Layer 7 of a small transformer language model trained on English Wikipedia (20 layers, counted from 0, width 128). Numbers have three digits each and are written without spaces.
A neuron's activation on a vector x is ReLU(weights . x + bias), where the dot is the dot product.

Input weights of the MLP neurons that the questions are about. A number n stands for (n - 500) times 0.00088.
n7 (bias -0.054): 489543588473456273242675403401546694560459504652564419408423449649348607413392615224388392566375522518403220411691518533560399460429557500522552333479426438582572530419693470584758612700338580337485614618335710493582510583523464659593538476523479451449421546348533493490415396621493690500490526601599466300518446404267580745593760328449732538304363706385555266587557540282410427448707
n45 (bias -0.106): 371468494383642488482348497390491563654540440523457509603387447390698410543518467556527544500428618535473472459575476630675808449534596421399442408431434390378441419423376435503549391676615426594542520543404506634221432497484471540610384497605613477442473463419491734432388652593648514477526537546530359658575482380584497279509643569599615270542408309537584402708599437488446485436559
n79 (bias -0.061): 437644662481514451432591445531231524275497540612628417608614277330514339555489525622474595582475231224468523507573514558761440403709618482261500470600462472504594428272197435734526606681556696467461308590514580586511480560459409607357696642530452469583694276366413416449713511434616635617558448354486416379490653399514466336416547383374443658391532361514586410415493414363672582504601
n94 (bias -0.083): 331623556536145299484822472530523440113548547678538362459496602333345463466539397427340300445543349607566635534445465278376592468500428620281520471447572426488530623504512443516568568444612301973477485405351694463572496573541469573292519570516644377493508519732761362485524647606468448575739335412778488507719543323474541629466408376465616500639566682556371295496354293302393516432711
n107 (bias -0.040): 579614426439649506599438619425534290338187516427512532725369533411391319607494500454526453503606386726541563466455417610577437671464425526708552520481556487745602432533507433445461503422272394435340522350552700475500471563503569576717433287294590537605497649500516553388458637484571543358371279533693638449522398545323466716478497593477580596510446600512606379512556471474536666471415
n114 (bias -0.065): 678259535503500695368452688493556434344418438606319260586425547422364601442482606604408334514478752567330433368497389413479599525585653511572573573493590572408559533663701595533375397496411399606532479639377602445405329479564595388460667578373462534463323660421700489612671420619475425676229408676435459263507507547236589535570833583290447544431514451393823528469333428565592446419520
n133 (bias -0.055): 555455493442396507521493704572404374460473561587596432329539507271470526632629529302257339557571444420269646428566596615616510443551565605535367553623685387616496676533606564482664520349451331568302406688397559585360617654375382207246614517456366436470535305736342524456729327603446440748480369551617453346397599532633641597555523329400272525435665448449419435490592440478390655352574
n190 (bias -0.061): 608529420579368645565570563458472668448493544407465361443558402450531644448411419380266521460689414617611480387398457596256421518634359563482382631567461294581651463644538579588537497596450549467612489546434574281559427471802810451675514603312644297243392395530482223325196710638540466563580545537529455705402406544556631422436432769522435422302676525670739409562545435463469392533356
n199 (bias -0.053): 548435560412496285360476400341481358372412799644609622496438475496496561444496476605687703422644550538270646617478539685463554414472387420457642285605703477663679520540464348422253373654538456326791641248605508377615536723504531411448588485343583286562431297577488401526355634591547769612779640528597428471222562586395400402341646695253504476543211606504667508452420488476661492266537
n228 (bias -0.068): 485565542413292414460369379593447525310371470305550347458676510449507289570576489622511591437711456432395476521503603418829667696470468459430399625717528269688629240395439543604523602463562634549709280523345590475365392369446453519462566615656692458627624582757284305396667455382437591398444727470308632503678463352475469285615548567407609568429675622556364550468412412344649313598636
n234 (bias -0.058): 237715304443470396323654481565200586397689485419389586314821452772409543443686564450451511389266427471321542489590544526728336586473611398500451370418439308534553564397205648515458592650537565692592413603504435539601456515577511722568451535297446468297463600431631424545459312626470577653415470534452269605468577370325475507482427340597702553504496464560404396729546489616758496496693
n244 (bias -0.048): 337584668559676532407698492370378488554388582477319447470403390548581555644396525378409104700210789448508599610398326562516636565442741338386484496488410646417629742785571507239388535558536340488642512584467678484583533480390368609267615588407567554526352633627603353416648277516508723426321533421195296500469601471586068413567751480602629634582641429551675595361525537356688536517538
n249 (bias -0.060): 418382458506560597344551435406567356404774345616539403587460620325425531694585564455357277427563592331523401410531692517474552480432390466517473638516593308436671349620579500587514545591497662459546630437643438433260451562694366338548554450428577516324507609462554656566688571506618667468440541605676347600503431246590532574464491478306615527685454500351420539538627759476365556388318
n284 (bias -0.044): 400517503434448547390549351446306550678615405497490650522459481483392587606667623325755425545368531534541947466568618500467446639592651567441574692487473493659462524474418475535489580468380496556624517531524584404194551305482507410450612595357406681581476343453437571503587475537423438663646322553542575575513645434624796298557468437406531560570555349235362346487357400612288431391634
n291 (bias -0.028): 543308470396616517743436493571402389565457334668591532474413513559368518567521504453514569273469638473582432247624479602242613675375409685368652411456412621575431398568623332574475490708703363461521456469266412433429446373388620698664299276482820603399517490373592589431609504412521553370477772528556493513349600584433344561449507500416548292528541649517709500603612399482520583326516
n298 (bias -0.089): 462594383557563529643237576332625390401507687500432340608504486423402573475489305283376475567496434551733510568362493590280402727296521239658459339625714526504415452384504396548735369545336592466496608480485619553549520518784493679538759528397382728562533660488470355667556451626500682489295580459537542674493577370493707518417289646325613311403628371482434228440378600563639496620528
n306 (bias -0.046): 634421637438494434397590761474500623363276656323402614478467591456604689576593560567491520381628368428593456434464562482563555381530601409340551484469423709479412458495497452679555494656365549506444410455452454449314354383401491356467654385567477466437617471491479558494584374601458590562486719536533324575557329428337568494514431494625435622428526356435541379415491621431327615527584
n337 (bias -0.041): 504378469490577451572622314271556262350201500411535412640500541561431455424375378568274378496453511450554578405459562415549371456526690522554596573430391511496612489590496830624500486548306485397435425598522553441625503536137550511511675727560528559470543588651430582798232496765507414643510634363609437356290608606588479390496759469584442399588514701590493412303646518522723399452524
n351 (bias -0.055): 530492389485354416607349597404564428568469341500484550547578592410426827508301316602471325488434606561577515488642516692544431708382496690307667526556468438399736325508517320471475290504423496416554544608562637547286391679272395526285738539291364476285573779513454658422412575624462617718283589567116741391639615396568629303540813599446525479500329372358492524677184257729586800656523
n385 (bias -0.037): 369421535705298366504574425553363584583493596376253548751540578572269260542539581669578464416504482660439670472571544670437414540556408634460644519398313431452624463799489536511605350426302462722504578464526553601437540406455582504731393252511518452500407612708695400417566548557235555629524560362558418479458413284482462550539585440621731384389532330653635475743330307504692308522631
n389 (bias -0.071): 713357527456483386662658468353500716656500587683574598186689542610272410520663461543616568386566578267694671453423521542649663497285356546352469526437527335313489347414357506653447510685354604546652500609420278361591402558461459479592392533700530605429572367453514476438305535483612467533582614363452284575530514427517461393268736447594428309528411510497590540516364479479565459458500
n413 (bias -0.099): 534316573455662500539590443532358522527419719519468348688317445650667401513484573507356274641516357449549515579601598497355513262423586607543477350427643529487417437666629345507305421530494350323317555600536503447686482494442545456362484453626519453564435348394381587392487713274669574588525686467697560661551699576519628612558463364513662355427419427516624560384575523275522484580528
n415 (bias -0.011): 526592566520376633561698415381657354545394536486325467557802547486531308376379496429463305529576389179596601542241720537462287696677759393399540477580566310437587321380414457362563524573343522658316599445489591427544530507538454362570514575358476558544297368624500532493245478430668442766445418585439371714597633551469712437669453521493439544500582546566457465548705532788459407533527
n416 (bias -0.032): 531417520485462530720545371543615536528558383577510510305547415816455443578507645367479597650374634500453551414630608497582577541451592507710442561730749527524295476469486389582493438366436440417429603543330440705710528621408617479743510307402300568509550493383730473327452531388541471432704566569480420529497402261516387530249471324411480190448577546503547507342482612517398348562356
n417 (bias -0.062): 675461517294456381453625200426441549511609329490486642274601580672510319569635489455655550406656568440653460409530432661743521496253472614345306496524559568474409679500276723612703403690482687577590496640410454400445484593545557433330370432724493408423397462290350412415642544409533459566552519353551574622316679485744538518482412302616489359518443283403666552576325565529350665640582
n419 (bias -0.020): 467454545605646438477674533551494411276388280341520497591468565448527340589343397452444471701672540523551630537468419544358395401432525426561444469584534480574589608505395466517556608582531653485465463529419658503553434620690506689530648484461318613508474578554477423456468441413541379403544733497361595505528503337374536333703416349395353512550557621555375587514521358547497442654541
n435 (bias -0.063): 522586535470405588493563470316714637478641460569401408500159544424521390563461327380348557631336367340561473292432518655612682548426627630366559666465426395548600507500628533632437416588662579485525582621343465490607530442439557553504586304432704386497586325772537400225566607419625356695354616470675295534486561460402265369486551451427612653599734465479467521562699758199555547322376
n437 (bias -0.026): 585556386325453625557635504385566541755375536405333326478629577322514459360595366407544362583784380468539336687437232340565440540614743559504678397600687504599453717497574428356570682369443626427361532436403563346435379567306419278577605422363462612573408396537543542720685551378638392507503327361457412567497646511327473636619453324352482526518450660401421469538533622768625607577608
n442 (bias -0.045): 255528421252579545458417715358809544551446608527700629604475431341544752588346540489446419375379609316489556348347333648579587432667452558383540477538380362543520324595504526396587517713321360525386472433361524408511461489637570574627392557511483537407556630700432726466428673497482534469609339602493489379558387357613433272310570623679535394410472672415564331293529340705406486707446
n469 (bias -0.034): 479558599438625406486703511477291420603344455643280479644610366333646626648510661525426459724358381554568571407478424430454463559507450408624385613387620435535526305490283659220394592266758664336397476314410500358573390558410612333627510549333387441378524341647462436529437724533625620490516532447479387474623339642583552644624532401621701454577394430434531553592475638577386455570591
n495 (bias -0.049): 478493714433486497613550420555671555405473432339805464570655579542540474669598342540478497525415493469479470449523390349476629543486579315348586316387425553688551496542496420560652683787364786464352393554514472442561539462566403302446510460386326739213507411526400580543386651744453584473385493449585856477299493361435436528659490401511665431457679510568542349608445263604333465356456
n509 (bias -0.056): 679397436519525706316468439615597353439493581579551321551455607528493427510572426468283490483402431449558624527481653687594497521536561375483578415379554594425427563439428453605661463422764522390503629425605724410701548442638719478464474615504372421445555399504690343618342549277606319607387507564455479389537358384359497646429487446560469596539744422443170463765489500183700264610549

Each question shows a token from some text and the vector x that enters the MLP there. A number n stands for (n - 500) times 0.0084.

"\n": 618584355713484452543579535438555716586678571575450506612415416504685516460580685469468655513662570523412444614572261330495488447412659348421736538534327271651440325264532517418425436420525586386395501356753475444595574470632444578511170693741482538522414633562522647455538280514362316526555500548473351359358358654719443475420419443434349526623445555532604432587448478544440604465375
The neuron with the highest activation: n442

"able": 652582344611567412583547478629373670428669376608642443713296454346702513462413594589647681635683568493516304574438234451450556482425568402428554681506597386540479328158524565548514347335425473413165451354770497514554588433495366533545240572601373481638441640529536581525456317457410468581564661583450409377504376646750493560425494488418536672453467472526556524522376457442346609537544
The neuron with the highest activation: n469

",": 616594354602347489550585571488535824554718567737450402446445437176705580348546559529622551510653779478364482647502371477508459457374542443456542528560350340537443381318445680421431418379449561506284446334849494589531588427521543593458159691582587573490421660610536608571377293542271358493519556523453518440402466618675583406450342289582481485546586491524518493517446429480417621386419
Which neuron fires most, and how strongly? n442, at about 0.6

" more": 635528474558449467618656568641380717411685416567550390582373411590712687525418559568570461470527746517347388561572318541443560464359649378304640483651466341523391334277723627588548481325540643502315383246680387409586636478523403565292250637677449562547449549512420666488463328620270323502546587498401541504514417564733518461476425407451369698617600511527421420436568480408419634391394
The two highest activations, in order: n133, n495

"ê": 529471506523409412574515539629436574534695479709578527465283492538565563483440668549602665442689708594480349614481363462542556636488406391407637676552391420501344351271516549672363416322483464467269517273733359616633452399586444407371206538587363576710515595497536632575309214452612460601575685549382356483398514679720310590448324457415434611526597524579509630388396488557345560406399
Which neuron fires most, and how strongly? n416, at about 1.1

" from": 712525419578523391528520443573337787412622540602518395554218323337589494411441629485529669502569595503359367579483423513392550436433638488432693598500475357647411398406293710615419378346471477517263407340742464510557569464616440566248165599623534553645363726619739653580442349531326325686587586538555484402444472695617542631441408382545335583539606504448514506541450410423560537397455
Which neuron fires most, and how strongly? n94, at about 0.75

" they": 607557446588423518593527548590405614380679470687537403520450366445642556330490519566689470552551606588343500664530312378461443444403742409547528613489502339461414375432548603332535436410456545500473565062753413574609630422555551587491075647672577503503462772641629630589539331481350357563568536514468449437334478654772525429497389465405404497616521581497446497443351336428472518432394
Which neuron fires most, and how strongly? n94, at about 0.59

" Mal": 624496463587539533443638533486394593479648455521505339557368311402535647524557663616631554441644565586453271504326366431562481542327555388386648737523391335576264340400702647549561311436549545442398526237783515550439522460662536654455161585616478525401437758598532624545472350334439403631486692575450444483365260657664412583457405426472511621564546510562593498507476439485384590519341
The neuron with the highest activation: n249

" Olympics": 507724427572451373592505599568431751419642565533497413637464479516584514268467589408769578581692736619353431546551263490456446422318539554404567554590409277560420485394485686471428454353505528478325557277844351548589533460584656673425281511511602406587498739617523596569408286553441370547484601510502595321387460768578562452420227343497442601532536294560531495304348409530425541365566
Which neuron fires most, and how strongly? n385, at about 0.34

" held": 493549398556482499583644543506421770477649389612499411520283265577619559416437545312572555571573843533306296573560390533423472430420555507306600547536531323597506427212423634597662535439503511561239437337745365567569436373584461753490244561612472487565386662548545642526437318585521391567480664529458512270342394719562520600624422427565439629618687479542478498549391368437386442354594
The neuron with the highest activation: n7

" S": 625627414546560444468692376519406717505718477585567395571590324388655476455474767541555463540676622634444475519371479427455545509357543454476710722553270411611292276335513706380398350391521514421376572421800385531633532506655518677502162432548524638477466675496552587544418338384273396422492581534474660346364529599620540582358376510424420564571577578492563576466387412438417592371403
Which neuron fires most, and how strongly? n291, at about 0.39

"==": 555657460609397479631532471491412728545579579613505433737372220450619420391483482464448711544753572496202460574570386256440507555437667333417631654567398312648365246294440446475538362401640614492433465413754455571453592476565446484462309706714468588617437677631515487557351261491450555538621544563433440332383507680753355457476337534471509509615459522459526600519480420417556555436473
Which neuron fires most, and how strongly? n228, at about 1.6

" Henry": 718513382649692492520502563497501688365628415429468466654327424504769465412445597617642544632669536666457401504510469392446427537339493307481448660591473367484338305398519563538604322351480534513201516347944411468362524413549460647478229603560461551603396718579652673485530344456423476520433603569465430406396442717633472661510359357368561615586441538522539523573456401511401679395244
The neuron with the highest activation: n107

"6": 675662389575440538694694602483467655517726504541547390618381486454684504311530694440694566455595365553273316604604437561379482549295609400372475649531404409611345328282448539528465449359470561421374530355860421505504502324554523557463169577634546524557478728619713674502460351396326454534524657471408432380441363578729546564411298412506554500645520503511491462473326473551400625381484
The neuron with the highest activation: n385

".,": 664598373635439515562557495528521615488647507647565561434374348346710623341603623503590469597666672461365395619516282491501440624426590474438588585601377334471446351216530552531469418387394622617110430330747588522652623390528464500520224616548503568626412705622443651593310303510227402619507548577495534430441488625655483541422213322459534493549515449508615498501522389450393574362497
The neuron with the highest activation: n415

" exploring": 638590495615474452657515456653418663479732441580493422504377277400642592429428609643658619532570548467403301609480244518583493544293457460440608542555452330635424441274475672567555642271520519549289469394706441572537632432666563578315263553784398588581336607581521557587375304380429432606546513567564409419453535652649453649363333371480354684539573499497498518370395438386505550302430
The neuron with the highest activation: n79

"1": 624693336638483563678596505465537728533601566588477332592401538516678564454522700552596682533671459547233467653549462505422517534316514425264551637548341361606322336273475640567406373347483557406293471336749486475495480437518475537384102507677525536470492725556547639453474417455350412485571626561489425424472327608701531621380221525491530456473536659566544541614303461427424581331436
Which three neurons fire most, strongest first? n385, n291, n228

"'": 658534385550566478769573568625384713548780556509484535563290485447707556394484641490640469485716712532433336616472310322484451429369527334368663672414399361574352262301463563656505369322369475574314489219725490693488629578521526524343413538614439519520458540528533574582461274529459443620470576435452479313402470556687477487519337407430400672521530455474478578436501534519611653368467
Which neuron fires most, and how strongly? n133, at about 0.27

" acting": 704565342621575452705546467502488661411787405622582420560452445465661480482409575536650576629651617457350247571513418427390417445479589458450587593543496428424563350255475716449525343197557590411294435279691282603481562503597540508595401518652360464564418661503668598636382222507299405610555655520472471283445431674749515594526384539500377549521582528447438462422390512448486470357532
The neuron with the highest activation: n416

" for": 709751375580448503644411486592394742492639388529557433508513479254538510479395577587525589587724554646410480675428378404460481435407491559394628627406429386590440306348434641576463369390377411585257365322831447515570498411460477587451379649530459481641366747527482873552407320480462303663511568550478547298516418710722558512405436442447556640583556481397506432548395467420478516329475
The neuron with the highest activation: n351

"ric": 575579528510470427643670630596418740440689363775512466580266448506644542461414659463652690601630594518431384591486320624489465596347583284414505601477319386534473314321440467516495558252357570432444468424693353582528603480558337453562348560658439578571436680430554551578339241468384443610536712550354578517465428596722355594506385469471402702421512615489417589377516458506324605348360
The neuron with the highest activation: n416

" a": 682601518525474551595586361571469750480648587641599292590277306577733753401516518480561518542585672534390414541576428303446594548320618413319648543490429300460414355245465592484555427316424572430362467316676479595520500570609473633559228626663409526468397677497505615515501238614274459479482624595472463417393508592787587511489353325410456651590541463508423423443516442471485573406504
The neuron with the highest activation: n7

" (": 553547387617469493723509435382460856527611500550542396626311534396666571300559606630471559534624608473318405532531379446516428392357507417517697753560367429550283270299466678481510246346363590474267488386773435587560568418513466601535308652672538495556475694489519622538396320520362386615595592611452606390289456791599415453466313407525462509689593535438456505520434428485486450462494
Which neuron fires most, and how strongly? n337, at about 1.2

"To": 644621414662547428444538468541379610474667460552462442623412334374708562524493565590721602490663514569408480640514371375574564453273601463485657660419424299590422320362546602468520381265545507440235479228643676411550586578621425500428240596692576533569493576501714709484396409437337340450453548540442407279482464692672419670392357661476371617633582610531453434605438417370488522437332
The neuron with the highest activation: n107

" up": 658621451558496452577510492492372665468693373683637372506382389396640576533511586610610694525587638555435306520422317538420566571439628422325638566441462437725398245264439622551589438454543599481301439346683328498579397362751354512335282485633569512639421546708711493511450312470258499636631700493455516332413566656570492538468377468483469538447677521479428460469468433419367507379497
Which neuron fires most, and how strongly? n228, at about 0.99

" were": 624504523538366534648591497571432729531652434714426358544283266471631632376396509456646636601641698417341442476650397397405457475396664359423565618582466376590379318337486544518653483451504588533343498234761402527640561350564489573385149511657639543522433675489452703608478333556452380474555526559425597429351396743631475426584480334509425594622671575452439418470436346464472527386497
The two highest activations, in order: n291, n495

" of": 818497319669624581596463352586341730412643486538503415573317342319618549413394596652481573613736614546435481553446403470526390427345609533470666590432458371551374250365608580544418428326409418510374394406738438557424637398450396534480306631598455474641426805604532738560454291498489376712479531555493469339481430703600496499569412361519554575513553390510525508537410525486386665339356
The two highest activations, in order: n114, n133

" the": 704595361476475496663542454479509605523609511594492312684342278498670617323504501499610533486650641632481425683393393224409599542295613393432602601436447379513385330351564657481410341320479505417277556320765512537458638483613563612424181694690492559472493742572675525624381270564390452688577572456502601341412540618717539515436462504487412539515531476462506433392468416428441562394515
The neuron with the highest activation: n337

" that": 562540396482500584652477385613424806472750519476541368721430391452642610396400602565506630484593638540500468693533343401481410427383540447460519547526478458503317284391546557482346445386405399521257525198669583520593584617538490594404152644763565604548372583557660614664429271353406343613599506616527560370510495569694516566326452476444446629600581457411575657364373387295419575452482
Which neuron fires most, and how strongly? n413, at about 0.88

" besides": 724587389552503557641559441563417734460706372577539481468354293397662537380394654581575587522670657453402242632512317527527545494447531339389696508522413430530496396302492671513401568401481620652275487415765453409615609464441375522374191621675456459592420598567620704540384421551361328489534623499504448432401445637751462524390519414381444715669596491537460531461379422403460561317369
Which three neurons fire most, strongest first? n389, n79, n417

" Lee": 724493394735720510424416570504528576357711357462582432639285423452638527358555636636658514552614655607432270562521418379468445464381621371398494665521479368535367344437479570518575313449549548417258543363905386599395560417624611629536237495470401512603374689614579652553421317443362488582527604462474475472363449689642531629429258386413520632639497453556490526476378424510382711370330
Which neuron fires most, and how strongly? n249, at about 1.3

" selected": 582641399531505423620570480461409813509722296505639382596444278447653577351472486449568432541543668523250356692500493432433534470406627309405536562586517301580528264328525586595684477381633480459358353326799459401430493463578320543540226536685483474537379760475591598598421312504429451608520703581510486367379490669595615654584408527522410628521569484482467437510528380469303629442554
Which neuron fires most, and how strongly? n7, at about 1.1

" and": 649536389544566570623501505604387731446630499601607476489282356287579616309454547559628586558658654515378500520443296306548433353380623394483635620548398372558440210437427748464452309343429509467098497391795336458514567559456500590596249578532497590600412794603599609674435286458444319561521611483500456409463398729616470582367463499499627473629575568486507555598394573421467557465377
The neuron with the highest activation: n337

" person": 576470438532459525597626515518404789435669395526663452562434442464651630423415608534693656588742570616336327508529207416363458414358445400432697583606515377573496415395686591542527414281375652485375380157724480597474499467682521596413279580515498445493455600508615573611311376510320360575579725528452582406439372626725431556512492371423467636587615450519463628371460533398331492385405
Which neuron fires most, and how strongly? n190, at about 0.59

" at": 675623365571510538672449517588406758489657501551358367541277302451593576360482656448395601484605664596307361628575364439502462587366601602484630533435384403581349356370361643595465410359470489586241423402928485567662480409557551608393213493680510527481403703506635697587415436449373235657476602603488571398414576718566504421361448436492427599455641460503574616619369419467462377345505
The neuron with the highest activation: n114

" in": 714686374597529555619711477596365744604719537559439327494240325359614663431446557604498486530683594455366454543455431446510548511355545472429618627446312349465423386430468661402343418314459516488336491296757497530571554521564464640389273681615571613480494637613717633493434296465238404616527515513493323329479564738636377543408449478484493650664569526475462460526380419413490500320496
The neuron with the highest activation: n244

" having": 677460492549532537681657473680397666505738483617563411591444392316555583407321529607634518512640572510367385701635310425465444464363496416418688595514430378577397412266534636572631447381465616610271458218696484450641493401478518522323296601648455609610325743520606618660405372447414445556437488500464453347418540631721503468390265399418439700574456590467475567458423381399595651367417
The neuron with the highest activation: n437

" to": 646593476570531514572565321578365770486714477597475456549394345345632591444443596576701587480599568624540515614542374477457501562330582406442668587448432296591355263400407619473539467243483515465200393261640490487528513560624489532342332648666533542573368703564700620516386432389247352604572533565419479341433473757689420632382423439564376639553649553465364471537447439405545525410417
Which neuron fires most, and how strongly? n509, at about 0.75

" Melbourne": 591632374602373546422609614511379694492647516514552503740363465592683583398471586606692735562578641612441241526445399431471453530315562429350602527511454395525314392401498696547533379238557576435344460293788453501489398550620632659450267552710538555504437742533550508534333296376418407645394636406518538358387417731605482578393382328580516645449546439545547481417425366548409684247496
Which neuron fires most, and how strongly? n417, at about 0.47

"9": 721703409627486494706665561514521717487638498600556410558384504503723498372522712395629604461617350478231449628563442529422461487304649400342501635572329313595386333225502576509436395301542562398380544307765453464534536363486567622452164566655554476493459785620599670468452396427427382533522602505490474445438351578671543539430336503492473514508542503603554390520334476492417608336397
Which neuron fires most, and how strongly? n190, at about 0.13